Layer 3 of a small transformer language model trained on English Wikipedia (13 layers, counted from 0, width 128).
A neuron's activation on a vector x is GELU(weights . x + bias), where the dot is the dot product.
The model reads these tokens: "in" "a," " and" " T" "eb" "b" "et" "ts" " s" "ett" "led" " with" " him" " for" " $" "3," "000" "." " The"

The vector x that enters this layer's MLP at each token. A number n stands for (n - 500) times 0.0096.
0 "in": 397 266 526 436 692 388 392 606 442 471 496 316 599 436 319 454 382 486 451 642 462 593 522 467 547 467 721 586 504 513 316 532 699 777 673 751 334 500 539 684 395 508 628 365 410 569 460 503 436 450 506 527 466 618 450 672 537 513 363 462 474 545 303 499 274 413 973 616 544 560 528 368 549 568 494 370 526 401 548 410 542 634 469 347 263 497 580 502 530 340 478 540 476 522 492 579 564 357 351 515 486 455 749 392 494 396 490 364 593 515 465 366 446 712 709 554 655 659 423 552 480 524 483 440 408 513 427 546
1 "a,": 384 442 302 518 568 400 513 598 292 327 465 329 484 450 469 517 371 542 462 667 471 550 567 481 529 328 722 372 448 537 368 433 670 700 673 682 251 445 548 630 539 523 467 501 407 416 590 479 455 525 502 587 486 734 466 763 618 411 324 509 412 450 428 773 442 473 615 608 702 612 604 441 640 636 482 392 487 343 581 463 453 600 570 370 370 611 468 582 432 427 402 439 527 444 468 619 532 617 324 456 511 369 670 500 329 526 411 316 628 518 541 441 390 631 619 441 578 598 464 553 600 514 464 419 426 393 374 549
2 " and": 366 457 326 524 524 421 484 596 262 390 462 279 485 494 381 491 341 546 405 722 471 615 543 485 517 343 752 356 364 542 364 440 685 667 680 634 208 473 430 570 448 507 448 490 422 514 529 538 493 586 423 541 380 687 559 739 641 529 398 489 456 446 405 723 498 493 750 645 754 570 631 448 518 615 473 373 535 350 575 540 488 594 530 408 449 615 549 646 345 427 353 515 493 481 511 539 599 556 369 439 585 412 622 432 396 505 453 315 610 466 557 459 373 582 632 484 541 608 463 551 507 487 483 404 465 437 407 530
3 " T": 395 374 398 546 603 380 544 594 259 310 406 260 580 491 514 569 430 494 450 728 469 662 567 357 591 280 607 385 402 531 403 490 665 726 693 729 202 467 425 557 345 484 549 476 460 457 525 517 554 612 499 500 535 626 503 769 632 473 385 543 517 445 411 661 413 464 658 699 748 538 629 491 571 616 546 410 485 364 621 549 411 492 485 317 386 669 519 516 403 397 385 425 501 426 504 587 501 524 409 438 566 593 515 435 461 556 458 343 599 552 487 483 372 594 645 539 524 507 430 554 426 450 442 412 482 360 451 499
4 "eb": 291 384 332 465 563 450 524 615 255 354 501 339 523 504 512 444 426 521 554 734 479 646 529 438 593 308 661 370 461 461 418 448 700 667 677 636 216 434 498 522 349 550 584 406 430 437 572 470 489 601 471 571 504 637 490 750 692 465 417 626 423 452 369 698 439 486 683 578 677 548 650 504 651 590 540 393 584 366 530 513 469 554 513 445 360 638 428 503 375 468 386 442 444 401 495 616 290 598 342 478 570 470 605 365 358 491 465 428 594 500 612 441 500 702 738 436 500 599 524 540 459 477 538 454 410 435 307 576
5 "b": 299 411 324 429 565 487 539 598 279 416 489 256 474 502 481 466 484 464 482 791 440 647 586 452 673 260 648 434 510 501 370 478 650 706 747 649 223 401 475 581 379 531 542 450 422 445 537 472 425 571 458 593 476 651 438 717 579 473 347 643 448 444 378 644 479 487 725 608 762 531 565 484 628 628 472 441 525 344 564 455 403 541 509 426 381 634 495 580 402 479 337 455 480 420 546 595 375 639 308 511 572 535 525 345 409 551 457 343 594 558 559 502 392 617 702 411 527 556 491 538 547 443 556 455 466 418 410 501
6 "et": 415 368 298 585 527 374 509 579 270 370 370 317 498 482 512 519 428 469 444 780 432 618 495 431 570 320 645 347 418 552 446 378 625 622 739 658 183 454 452 594 380 499 577 417 444 506 607 558 479 608 492 600 485 545 573 713 705 490 381 585 439 508 375 727 410 424 685 691 719 506 549 445 625 669 517 437 530 312 534 568 355 530 543 410 384 682 462 521 416 479 375 504 535 421 501 625 396 550 342 479 516 524 566 354 412 564 478 370 606 591 494 459 435 614 671 499 546 633 415 515 423 487 461 440 498 412 438 551
7 "ts": 348 387 317 536 575 406 527 544 252 393 400 349 545 497 466 486 370 521 399 752 609 557 561 452 589 295 590 388 458 561 330 411 708 729 874 599 249 435 488 525 426 471 436 480 433 408 532 544 461 485 496 608 421 597 554 727 622 419 367 484 451 512 383 658 365 462 732 597 733 434 537 467 581 649 544 430 470 287 528 591 379 622 428 336 437 627 495 591 436 480 424 419 550 478 488 580 479 652 255 467 606 544 622 563 398 560 463 372 561 609 611 535 438 539 707 492 558 519 480 490 469 584 475 463 506 401 409 485
8 " s": 361 407 311 530 640 423 594 631 184 383 345 311 528 552 631 501 355 487 417 665 558 617 565 480 575 289 709 358 413 542 351 449 645 672 801 741 253 483 441 536 393 457 500 433 455 580 542 470 533 598 527 552 408 599 548 755 690 390 372 546 549 476 413 660 412 433 659 580 639 578 675 459 575 594 516 417 500 279 547 512 326 518 473 359 368 601 531 600 453 532 416 502 470 413 597 559 484 642 348 435 515 503 558 453 466 472 499 296 604 510 530 466 450 611 726 465 478 554 458 497 538 498 447 367 459 398 485 553
9 "ett": 362 329 341 589 527 348 477 619 261 416 480 307 536 500 434 480 395 498 512 749 494 602 528 463 636 266 679 353 518 539 392 435 706 630 769 638 204 427 427 483 409 428 542 495 409 453 527 569 517 550 473 549 472 622 607 709 606 461 381 532 395 502 353 629 418 479 637 650 736 478 523 418 607 646 464 448 534 344 564 604 399 625 500 463 383 685 429 560 433 442 382 496 532 498 576 643 341 666 364 469 522 530 436 306 549 484 500 405 627 581 516 473 404 614 600 477 548 693 478 532 410 470 515 378 495 370 425 547
10 "led": 350 403 294 531 636 383 537 596 211 373 444 341 519 503 441 470 369 569 523 713 496 682 500 437 579 285 646 384 455 581 386 486 658 754 786 640 206 444 521 512 466 422 445 497 422 470 551 546 475 540 447 588 403 563 418 691 663 444 348 545 434 468 353 581 413 558 640 574 763 596 489 538 572 674 502 383 469 268 570 592 452 584 368 475 460 651 360 545 419 509 423 405 508 413 475 675 515 595 268 461 602 483 628 447 497 556 501 283 618 520 568 539 490 641 674 496 602 556 475 466 514 468 504 441 464 480 408 471
11 " with": 391 548 304 564 589 369 493 547 266 350 467 304 531 500 528 506 388 633 398 641 486 679 573 489 543 303 724 332 396 655 329 442 669 770 787 620 196 457 433 525 392 419 433 464 396 503 539 479 488 565 510 498 369 636 544 706 634 483 405 520 540 475 460 705 458 471 702 627 731 548 526 399 639 663 504 369 518 355 604 533 452 642 499 476 390 648 487 582 426 467 377 395 540 464 560 552 513 529 318 436 572 440 524 487 503 511 475 277 544 491 530 451 455 539 699 467 595 567 449 494 544 518 469 459 414 394 409 523
12 " him": 374 364 278 578 676 385 484 659 248 490 445 325 563 421 338 499 413 638 409 685 520 603 507 482 540 295 626 345 380 461 399 402 675 666 703 650 165 502 457 546 451 386 492 522 474 495 523 440 455 576 478 576 433 619 493 751 672 523 478 520 563 524 413 662 432 595 591 616 678 509 537 498 591 626 441 357 553 354 585 492 429 640 455 435 400 640 489 597 416 460 442 407 527 459 484 721 425 622 384 428 586 524 587 554 490 481 503 358 627 540 515 427 409 562 743 507 554 425 365 546 496 485 508 356 517 381 352 574
13 " for": 347 544 323 517 580 408 507 604 274 380 482 272 503 487 503 515 364 599 403 696 464 676 518 497 593 313 688 327 387 624 350 426 664 717 716 553 217 417 427 527 400 451 490 440 469 471 555 514 500 597 557 517 393 546 570 709 658 492 420 596 601 457 389 647 409 508 698 623 727 525 503 505 627 660 487 387 478 351 570 451 494 690 514 464 443 679 467 555 355 436 383 447 500 423 545 712 512 562 365 492 550 504 550 445 440 471 412 297 613 504 488 469 450 551 694 487 582 627 343 535 554 473 453 490 371 428 441 462
14 " $": 329 554 321 479 544 410 477 612 218 340 500 325 497 468 479 450 422 509 470 658 488 615 550 426 618 360 632 415 396 613 325 433 669 674 665 591 241 426 486 449 449 491 538 467 460 441 503 509 593 606 457 545 414 702 400 757 711 376 433 610 554 440 305 665 443 532 750 677 741 490 537 472 492 670 589 463 599 412 678 656 397 573 520 419 392 551 443 533 477 494 480 455 472 429 464 708 535 513 312 510 402 514 624 503 518 478 440 306 565 500 449 478 469 587 653 500 552 572 365 418 414 500 354 478 455 466 440 533
15 "3,": 320 520 246 451 589 387 542 579 190 366 470 304 496 472 461 510 354 525 484 684 464 563 583 425 599 317 679 415 438 531 363 442 610 725 675 657 216 442 557 551 481 474 515 513 385 398 567 537 507 568 564 558 454 692 489 729 685 425 337 563 482 480 376 695 473 470 621 665 682 565 539 451 571 664 509 359 489 390 573 451 444 612 606 470 375 583 421 644 423 470 468 450 567 405 482 642 509 597 407 427 574 420 597 478 315 489 422 277 648 424 591 460 429 610 635 490 542 608 451 527 550 506 494 459 466 412 373 565
16 "000": 322 426 283 597 648 434 563 582 226 388 423 311 489 403 451 548 384 477 297 688 410 542 530 419 614 332 619 377 471 576 313 420 613 705 718 696 199 421 560 529 376 399 511 498 484 432 521 559 563 564 501 604 407 641 522 741 719 494 402 614 500 567 312 576 458 492 569 587 783 477 530 397 513 637 547 368 469 372 511 574 428 603 508 467 421 594 501 491 442 489 358 411 594 484 514 690 519 531 336 465 547 590 647 424 407 587 461 361 601 520 501 463 421 601 639 505 621 531 451 541 483 481 431 521 521 457 394 593
17 ".": 379 478 310 537 587 418 518 583 284 387 474 294 533 471 527 513 326 534 484 719 497 613 595 395 564 323 760 391 348 538 386 427 637 764 705 636 159 433 468 592 420 482 515 534 427 408 569 464 481 485 560 546 364 637 476 747 673 407 311 568 514 495 363 593 420 549 602 624 722 491 637 406 590 690 525 373 547 367 550 497 400 613 606 408 464 564 482 615 393 559 398 543 507 406 527 609 486 529 296 444 578 494 562 487 476 504 476 374 631 508 475 459 343 593 659 488 559 522 440 480 592 495 498 467 456 431 432 465
18 " The": 405 426 306 511 636 406 547 561 292 384 435 332 522 481 474 489 374 506 434 698 372 683 583 339 554 307 737 334 436 474 335 448 679 753 772 677 208 454 521 494 474 432 489 514 411 497 548 533 540 549 515 482 508 597 457 726 613 400 404 614 611 513 410 594 443 538 648 652 723 529 552 482 575 680 520 370 544 330 535 597 544 537 487 390 435 593 503 576 369 412 350 418 560 417 505 692 536 442 329 407 519 554 588 414 400 556 518 274 619 425 461 498 422 569 684 552 501 539 421 509 542 501 497 455 513 406 391 557

Each question shows the input weights of one neuron of the MLP. A number n stands for (n - 500) times 0.0019.

n15 (bias -0.095): 476 337 430 454 439 456 528 519 520 542 428 436 370 603 556 540 578 621 604 486 570 487 485 525 452 445 469 516 489 548 481 466 512 564 517 391 544 445 457 597 609 585 553 502 474 510 450 421 525 435 447 618 392 453 454 586 402 540 548 589 404 620 561 561 439 513 508 351 459 639 522 437 502 525 526 522 552 462 556 442 366 610 531 415 593 588 425 509 401 419 528 341 519 500 330 513 435 379 570 473 399 484 427 451 496 669 498 645 395 581 522 581 423 474 485 542 577 551 515 627 512 491 612 539 521 454 468 397
On which token does it fire most? 5 "b"

n247 (bias -0.038): 537 470 407 483 654 494 531 564 451 444 494 555 593 447 669 599 572 509 188 446 392 509 397 527 571 412 650 399 615 320 647 436 460 337 503 425 441 658 451 347 646 512 472 271 595 397 727 636 452 577 579 321 556 439 506 490 487 395 506 535 340 595 491 488 579 576 413 612 491 510 547 350 247 493 366 567 727 532 614 593 463 519 452 415 487 606 553 536 558 365 749 677 467 619 609 433 471 524 333 416 465 386 402 518 405 447 615 546 467 439 558 704 556 515 475 607 548 434 341 490 321 481 469 521 555 537 621 412
On which three tokens does it fire most, strongest first? 6 "et", 9 "ett", 8 " s"

n63 (bias -0.042): 664 415 473 466 627 459 333 543 705 533 448 674 565 632 453 406 721 549 396 513 429 424 503 417 351 513 621 338 332 544 448 459 394 529 539 491 562 488 521 451 467 258 547 568 485 582 420 572 544 650 444 553 567 661 506 484 388 622 588 559 519 588 463 580 515 550 550 254 548 547 478 597 465 534 408 487 350 252 448 649 488 503 757 368 538 646 708 510 461 404 624 304 403 429 460 524 554 375 548 530 509 365 357 555 565 433 551 491 359 249 409 434 435 488 500 553 503 612 500 598 745 491 391 608 539 393 486 385
On which three tokens does it fire most, strongest first? 18 " The", 11 " with", 2 " and"

n109 (bias -0.041): 485 637 472 526 632 589 497 393 682 523 453 605 688 597 533 723 497 684 512 487 614 211 412 500 438 415 467 524 256 590 406 332 446 383 445 563 530 247 408 491 454 418 447 422 543 586 563 375 593 467 430 443 450 494 309 439 613 487 417 687 374 488 537 491 485 525 563 394 549 727 575 539 415 587 537 545 374 462 512 494 408 490 726 484 520 481 610 500 420 577 445 427 396 750 408 479 480 319 451 693 672 526 399 427 560 469 569 527 473 549 486 402 412 472 575 554 420 484 440 328 715 519 660 607 741 426 460 434
On which token does it fire most? 17 "."

n373 (bias -0.065): 421 526 622 414 402 366 398 447 410 516 488 490 564 392 622 509 699 311 555 516 580 599 426 395 603 669 544 355 472 500 414 667 322 404 524 550 571 392 446 407 437 470 571 630 548 506 324 517 439 491 394 411 650 554 570 418 523 569 724 382 462 404 485 474 308 363 438 714 500 563 748 626 411 582 588 312 570 509 657 703 337 484 456 702 449 424 567 668 332 422 509 546 576 488 329 554 560 417 536 459 481 564 559 477 462 670 343 482 521 559 616 557 509 330 457 710 477 374 532 494 568 564 392 602 473 509 545 438
On which token does it fire most? 3 " T"

n361 (bias -0.074): 575 382 734 437 489 562 604 508 403 381 511 648 524 570 614 511 465 718 439 398 511 332 394 716 493 557 619 387 489 573 538 616 136 439 345 500 550 518 475 596 528 595 370 475 646 737 556 605 364 555 404 587 266 747 566 695 415 219 601 614 350 436 612 451 511 496 626 334 429 556 336 500 397 496 366 575 493 344 350 525 385 459 604 515 462 485 573 746 247 404 335 198 535 493 404 507 568 461 553 735 645 489 453 466 556 529 356 639 574 496 339 404 496 619 668 445 566 500 671 612 562 619 432 518 567 301 248 431
On which two tokens does it fire most, strongest first? 1 "a,", 2 " and"

n459 (bias -0.028): 519 614 413 528 513 458 528 386 610 470 281 664 542 450 672 551 455 468 500 372 476 611 469 422 438 418 476 581 584 548 414 393 581 405 585 262 573 484 722 464 485 256 654 352 540 711 578 503 416 449 487 527 429 435 362 409 447 344 419 614 570 578 403 545 533 462 370 521 629 619 478 440 346 644 403 596 479 446 565 550 642 506 500 296 513 287 577 593 383 320 593 389 602 578 610 693 471 333 558 409 423 588 405 535 377 478 542 430 497 506 604 754 516 571 396 645 497 513 452 523 523 438 685 546 778 463 558 462
On which token does it fire most, and how strongly? 18 " The", at about 1.8

n401 (bias -0.051): 435 509 624 678 445 503 399 537 595 559 547 520 577 520 556 494 625 375 364 597 470 475 579 369 555 432 491 577 423 569 430 314 503 523 437 647 523 475 628 532 579 521 500 398 558 456 539 535 518 384 402 685 524 610 650 558 324 690 614 408 413 301 454 405 575 611 419 536 427 548 447 518 327 350 630 452 372 583 411 460 678 564 424 477 633 497 615 576 579 477 500 579 447 534 698 342 529 548 461 365 866 315 507 576 435 583 503 445 297 273 537 707 387 423 531 413 467 669 315 454 602 423 439 479 482 274 503 534
On which token does it fire most? 2 " and"

n499 (bias -0.042): 561 579 581 425 721 522 364 424 473 571 732 377 517 387 475 428 663 418 392 715 559 486 546 463 576 466 514 506 618 398 467 503 430 322 540 466 522 613 399 403 491 474 403 452 463 528 492 377 492 623 437 614 611 555 624 530 506 560 306 443 479 397 596 320 614 575 384 486 480 593 579 401 608 546 556 503 576 515 555 468 480 415 443 380 607 597 567 481 569 575 355 583 480 262 465 457 424 477 394 557 494 259 395 412 486 736 432 572 323 466 625 532 429 689 300 462 500 538 427 394 572 419 543 601 500 474 706 630
On which token does it fire most? 5 "b"

n53 (bias -0.048): 540 572 431 477 332 405 580 665 431 454 541 539 470 577 420 573 548 556 398 314 443 389 537 647 649 366 566 500 452 608 527 597 335 477 540 503 536 453 568 633 424 673 520 612 439 539 494 564 557 503 389 517 408 556 578 471 503 516 528 608 452 587 512 398 324 490 491 631 356 291 434 557 479 283 590 333 335 676 404 642 580 545 494 526 689 494 417 318 494 249 318 453 497 484 637 680 587 727 540 563 398 510 510 597 356 429 385 515 524 421 451 552 604 602 544 682 255 585 389 629 523 454 389 665 476 714 567 330
On which token does it fire most, and how strongly? 13 " for", at about 0.58

n221 (bias -0.054): 630 371 597 331 570 532 457 743 428 550 409 722 581 450 494 345 474 487 644 504 224 374 441 471 567 574 604 416 500 422 386 455 653 451 353 539 418 456 464 392 549 461 301 487 265 465 403 582 642 500 479 569 366 450 399 570 647 414 700 647 612 525 557 555 637 198 467 605 560 521 233 552 398 545 466 441 542 510 630 647 291 660 548 567 588 423 580 607 636 471 570 473 332 676 751 470 450 438 645 552 590 591 365 510 365 567 663 460 424 408 531 651 500 547 304 652 471 531 367 500 464 450 331 467 546 534 388 300
On which three tokens does it fire most, strongest first? 14 " $", 18 " The", 9 "ett"

n407 (bias -0.061): 512 413 350 543 396 664 614 632 491 487 553 526 527 446 580 449 623 456 624 524 382 395 601 392 429 631 518 490 426 600 494 526 432 661 329 391 550 465 475 548 540 286 455 624 460 574 575 482 503 428 410 452 438 519 566 526 557 638 565 506 672 596 491 461 485 420 433 558 595 693 613 458 343 335 494 516 494 407 522 519 605 329 407 395 428 383 479 367 620 654 642 684 560 450 810 454 447 591 580 539 628 350 469 432 452 481 618 399 273 466 451 515 743 525 513 534 623 579 485 310 750 522 395 374 209 269 494 437
On which token does it fire most, and how strongly? 8 " s", at about 0.15

n287 (bias -0.108): 661 438 618 532 549 393 447 589 558 503 390 261 443 570 596 542 506 511 579 593 506 398 642 628 509 317 628 551 466 440 545 304 404 429 422 457 632 527 585 433 491 474 381 589 654 413 469 406 378 373 310 657 472 599 473 610 427 542 609 657 593 632 642 543 365 648 454 434 506 573 681 546 567 517 379 543 332 721 342 526 564 561 470 494 370 518 545 478 369 480 500 524 395 488 393 488 486 351 457 511 385 376 423 522 497 506 689 570 503 546 648 402 610 615 464 213 537 491 417 516 415 615 553 288 578 479 462 527
On which three tokens does it fire most, strongest first? 12 " him", 1 "a,", 4 "eb"

n492 (bias -0.073): 404 450 632 378 528 584 359 418 500 609 579 596 602 490 488 525 596 434 452 546 700 434 411 503 313 347 544 388 440 579 394 273 313 560 681 474 500 355 407 457 396 509 437 774 509 434 538 358 649 358 559 454 298 551 527 368 578 615 602 621 486 732 679 631 447 444 421 512 485 416 543 684 480 507 555 431 456 379 470 449 689 666 537 468 487 456 378 458 470 417 692 475 483 564 613 545 466 594 461 532 425 779 418 600 471 409 456 527 417 438 565 675 500 473 424 507 468 451 479 452 464 669 635 560 449 427 404 463
On which token does it fire most? 7 "ts"

n337 (bias -0.084): 581 540 446 563 484 592 432 571 391 570 379 573 621 539 323 577 454 328 637 526 404 479 424 509 339 497 468 370 429 535 520 382 305 582 339 660 564 543 337 617 432 459 527 430 580 526 641 705 561 345 525 493 546 527 594 590 432 577 437 524 565 562 497 506 547 571 625 371 438 438 409 711 449 517 353 596 358 491 363 652 628 360 610 468 707 621 365 359 574 446 426 665 725 554 559 582 573 445 353 465 324 469 327 423 405 506 666 594 474 456 489 635 458 584 497 406 411 670 494 548 465 455 450 571 535 335 455 427
On which token does it fire most? 6 "et"

n503 (bias -0.077): 493 565 353 350 459 463 518 623 688 322 643 466 524 546 544 609 514 373 553 388 572 465 556 394 617 717 534 696 529 476 358 275 585 295 382 679 307 590 679 713 441 528 321 541 258 442 695 586 609 531 697 728 564 493 536 482 496 449 652 442 577 367 582 432 465 427 586 476 423 669 364 634 520 460 553 518 469 536 190 450 574 478 584 721 478 452 371 405 500 497 592 337 701 590 343 556 483 707 626 569 372 411 322 702 370 620 341 346 542 451 672 647 460 465 504 404 592 442 435 193 625 514 496 448 458 418 368 403
On which token does it fire most? 15 "3,"

n167 (bias -0.039): 344 608 529 477 490 390 465 573 515 544 355 328 577 538 543 556 401 515 248 309 348 541 450 540 408 520 432 445 586 574 479 543 389 393 544 370 503 552 528 524 374 587 721 568 358 372 626 718 549 482 513 413 427 418 729 550 452 562 490 578 575 622 436 639 690 562 215 522 279 526 564 599 436 421 513 629 441 461 582 471 643 500 572 382 500 387 500 745 519 555 361 454 454 687 415 600 530 575 484 289 355 627 754 603 589 529 721 506 393 384 604 444 578 602 497 621 475 448 460 500 343 433 446 497 425 663 420 393
On which token does it fire most? 16 "000"

n244 (bias -0.052): 476 612 425 606 519 482 512 483 511 559 629 706 583 559 564 594 568 661 598 497 648 436 320 385 436 474 447 470 405 476 410 389 480 471 509 586 461 394 554 678 689 530 549 435 718 480 709 572 641 468 469 423 442 524 407 293 474 710 351 644 364 588 491 403 440 406 592 275 500 462 503 456 625 555 644 585 394 359 497 588 536 605 350 455 494 421 585 578 309 515 458 603 615 358 696 380 480 485 512 640 377 465 384 512 562 521 589 341 392 691 452 533 481 372 577 450 333 556 459 451 552 482 573 545 518 387 526 234
On which token does it fire most? 7 "ts"

n30 (bias -0.052): 549 741 568 343 521 416 405 484 503 305 532 521 486 638 606 350 548 396 546 266 215 347 426 292 462 445 627 569 455 596 522 494 393 515 608 525 562 467 610 350 463 608 398 582 373 469 374 565 587 455 578 595 508 526 515 539 688 548 506 408 598 448 646 427 469 581 432 643 575 374 447 362 591 746 360 401 562 623 497 648 549 421 515 518 552 576 422 531 457 434 558 577 528 644 343 543 415 409 474 492 551 503 525 533 365 317 653 549 431 500 503 689 447 517 491 620 520 423 455 488 488 613 431 549 531 427 405 441
On which two tokens does it fire most, strongest first? 18 " The", 14 " $"

n283 (bias -0.093): 653 436 460 601 396 387 543 497 533 445 559 432 401 464 635 526 406 423 431 411 336 492 560 493 464 600 445 536 556 589 483 561 503 546 548 637 404 667 533 483 556 593 442 565 383 373 542 490 468 535 508 679 542 556 443 495 453 597 477 461 516 478 610 520 518 471 507 472 371 521 430 530 446 613 384 415 465 453 615 454 704 593 589 373 610 383 441 462 515 505 335 385 525 451 528 588 493 448 785 445 629 532 391 466 540 518 313 434 518 390 600 573 516 526 487 394 466 417 493 475 755 572 345 513 538 567 431 386
On which three tokens does it fire most, strongest first? 1 "a,", 15 "3,", 18 " The"

n33 (bias -0.037): 535 497 470 584 426 418 421 385 418 535 423 469 511 436 320 342 557 586 521 471 446 471 465 412 576 463 486 394 393 466 394 574 506 453 457 414 638 392 570 424 552 592 399 644 363 568 429 481 688 361 328 506 469 541 548 506 373 467 524 328 527 690 707 546 494 542 497 555 541 671 530 577 635 447 441 543 637 512 459 371 447 540 736 310 633 512 455 469 593 452 377 635 724 557 572 544 351 494 369 474 658 478 391 545 455 627 603 587 590 379 574 364 775 468 473 366 500 446 589 462 563 535 345 488 628 367 508 709
On which token does it fire most, and how strongly? 1 "a,", at about 0.24

n85 (bias -0.052): 634 442 519 484 592 571 497 283 591 424 615 633 310 438 456 650 575 724 543 609 478 460 354 448 557 581 555 401 381 489 524 521 345 446 366 522 412 520 557 606 311 494 662 377 500 563 721 487 486 574 459 466 628 406 520 548 485 500 500 576 528 540 566 630 455 277 486 657 483 530 376 492 448 632 466 447 605 409 489 526 460 387 412 479 713 637 445 439 562 527 477 608 643 350 497 556 339 480 556 650 485 323 519 527 508 460 480 582 452 436 500 469 442 543 329 525 409 625 328 601 671 500 423 590 418 391 351 512
On which token does it fire most, and how strongly? 6 "et", at about 2.2

n446 (bias -0.056): 569 478 493 271 497 506 311 536 540 479 507 580 392 564 434 720 481 739 569 514 487 356 590 430 490 576 513 464 367 538 628 397 564 396 368 455 560 336 565 632 396 571 503 532 510 469 376 420 611 532 159 522 553 320 503 774 447 287 467 577 494 377 563 554 487 315 532 407 468 384 520 538 631 467 417 680 655 439 618 648 595 425 318 455 428 442 346 749 549 497 324 423 585 503 358 448 401 558 558 807 432 524 514 453 687 566 430 613 561 494 589 497 493 520 400 404 396 530 328 679 581 618 461 516 335 533 451 700
On which three tokens does it fire most, strongest first? 4 "eb", 14 " $", 1 "a,"

n103 (bias -0.070): 616 516 630 419 564 605 609 500 529 420 538 529 355 323 451 500 480 416 466 537 225 310 440 526 534 525 576 459 394 473 503 496 478 547 356 324 518 535 375 451 628 507 239 626 385 454 691 593 523 424 426 619 357 456 673 610 394 577 381 584 540 391 390 421 603 402 410 664 530 518 597 543 406 674 565 302 503 461 605 514 497 770 609 406 428 390 520 401 730 393 564 368 447 479 443 500 580 570 587 633 630 407 396 490 177 585 520 507 476 336 752 466 528 661 310 522 415 438 411 642 394 677 652 311 725 722 494 535
On which token does it fire most? 15 "3,"

n215 (bias -0.077): 350 446 388 497 493 584 556 537 515 373 554 500 506 503 590 661 563 612 437 401 643 407 565 485 434 523 661 490 383 388 574 578 367 250 433 552 490 567 447 354 417 436 528 479 546 724 434 494 497 599 352 425 482 422 623 321 325 243 466 497 531 427 481 303 601 564 558 368 478 704 491 606 577 532 616 542 675 326 547 600 590 575 449 394 470 581 287 403 599 393 525 545 545 484 379 352 468 631 571 314 571 405 572 441 693 481 469 485 500 497 532 580 360 754 624 592 488 576 291 520 547 706 478 562 688 437 658 544
On which token does it fire most, and how strongly? 8 " s", at about 0.52

n455 (bias -0.061): 708 642 541 506 634 362 488 633 406 428 389 672 568 526 538 579 571 645 534 603 718 201 488 438 531 549 571 403 366 268 538 542 487 620 590 527 516 500 476 509 654 551 367 551 710 471 461 555 533 506 487 450 342 671 578 423 493 443 427 481 500 460 448 429 380 487 569 274 409 452 578 319 459 334 454 678 405 424 570 736 585 433 484 500 487 609 485 654 342 418 421 575 494 466 456 476 451 434 449 670 405 278 533 613 465 647 593 597 409 533 491 530 568 494 407 314 583 301 464 546 569 543 342 370 473 595 506 516
On which two tokens does it fire most, strongest first? 7 "ts", 1 "a,"

n370 (bias 0.007): 672 558 307 448 745 400 533 361 592 506 545 513 405 616 466 537 592 545 604 513 433 385 412 416 464 541 463 458 491 598 375 534 484 437 395 529 265 497 618 497 620 471 586 512 420 509 440 508 681 339 555 529 437 414 590 587 609 580 455 543 373 475 596 437 488 479 425 228 494 589 593 445 446 648 506 432 494 475 512 363 518 370 515 711 500 457 411 350 550 287 556 278 572 608 549 433 615 552 394 517 727 466 328 718 399 705 445 532 576 450 514 658 470 652 581 494 348 467 491 490 401 443 603 526 509 491 672 497
On which token does it fire most? 10 "led"

n152 (bias -0.030): 515 337 604 599 451 464 451 415 568 553 627 676 393 648 595 491 446 533 631 617 469 567 626 472 395 577 506 586 470 452 422 257 557 359 245 616 335 509 691 522 586 494 453 400 526 433 523 700 599 542 593 334 497 558 512 658 368 527 523 440 521 525 400 506 400 563 588 451 315 461 527 446 456 530 306 548 647 500 674 649 332 445 575 481 353 546 732 531 295 553 387 423 489 529 494 457 541 577 635 571 524 387 392 511 421 555 523 500 546 466 481 664 485 500 382 484 534 450 477 472 331 383 578 561 463 608 388 370
On which token does it fire most? 2 " and"

n245 (bias -0.053): 427 506 418 576 519 553 388 560 628 292 463 651 724 533 631 582 412 509 396 603 470 379 503 530 375 571 488 553 614 562 491 468 361 490 548 544 591 491 576 721 461 395 321 396 612 797 364 489 473 685 676 467 523 388 586 624 566 610 333 588 467 546 365 447 631 484 325 533 440 418 488 479 424 517 396 484 503 557 482 530 360 624 575 513 452 494 482 663 376 608 585 263 444 534 581 407 489 473 575 482 481 593 490 457 435 570 497 539 383 341 432 620 540 314 528 520 438 233 654 725 503 393 442 416 536 491 320 457
On which token does it fire most, and how strongly? 16 "000", at about 0.2

n410 (bias -0.028): 539 405 530 407 382 563 321 393 531 679 379 544 607 565 520 525 630 305 422 643 456 554 350 480 401 538 645 250 503 529 435 500 477 405 377 500 500 540 527 560 633 412 584 582 399 554 494 548 653 503 555 464 491 301 479 463 423 694 384 715 324 455 656 616 553 417 378 697 447 444 561 520 434 700 587 317 419 441 518 482 530 690 491 513 544 484 578 382 470 417 423 558 471 585 391 541 374 591 689 453 648 619 562 602 578 506 442 727 462 456 503 571 530 425 430 448 584 479 320 542 305 386 607 515 571 362 416 448
On which token does it fire most? 6 "et"

n344 (bias -0.039): 250 536 448 477 503 509 618 497 573 583 453 629 503 608 581 452 563 636 472 524 606 397 411 612 550 609 470 629 575 606 536 568 435 513 491 543 590 379 481 318 423 540 421 503 559 476 597 415 346 467 461 428 246 534 440 428 598 445 575 548 514 503 607 760 387 359 424 580 466 426 389 564 387 521 500 419 304 571 512 253 553 438 587 318 615 350 467 604 481 446 438 312 602 541 510 673 629 546 420 515 510 645 330 491 361 122 351 593 595 439 590 534 681 553 671 368 476 605 585 580 507 641 460 676 534 519 439 551
On which three tokens does it fire most, strongest first? 15 "3,", 13 " for", 7 "ts"

n25 (bias -0.052): 600 603 402 454 598 491 562 449 369 376 563 563 515 686 656 442 597 609 622 538 396 282 595 436 306 434 458 514 520 427 393 412 398 381 454 390 620 449 606 431 620 399 497 509 615 665 364 379 597 470 352 476 329 410 643 768 527 413 681 442 611 591 575 552 494 313 512 518 419 445 630 418 527 362 427 387 503 384 544 625 450 454 455 420 441 288 389 450 562 393 578 526 696 665 451 438 606 650 605 695 691 484 503 455 681 356 323 478 614 454 529 339 589 381 719 510 590 478 427 510 547 475 506 475 432 569 535 446
On which token does it fire most, and how strongly? 8 " s", at about 0.55

n447 (bias -0.064): 512 449 514 443 500 461 466 500 282 311 616 484 521 429 512 580 578 379 413 185 500 546 396 328 618 398 566 530 519 415 562 490 527 530 277 536 483 592 562 414 531 527 441 488 546 476 485 404 247 503 580 391 307 475 550 481 748 490 503 602 610 491 644 434 390 449 448 518 337 465 242 627 625 465 450 487 488 577 444 603 509 610 487 490 277 669 605 403 336 476 519 510 548 661 548 580 579 688 681 539 770 457 619 494 530 422 418 518 479 387 587 580 617 603 374 318 539 453 482 373 500 631 506 678 666 619 465 611
On which two tokens does it fire most, strongest first? 15 "3,", 16 "000"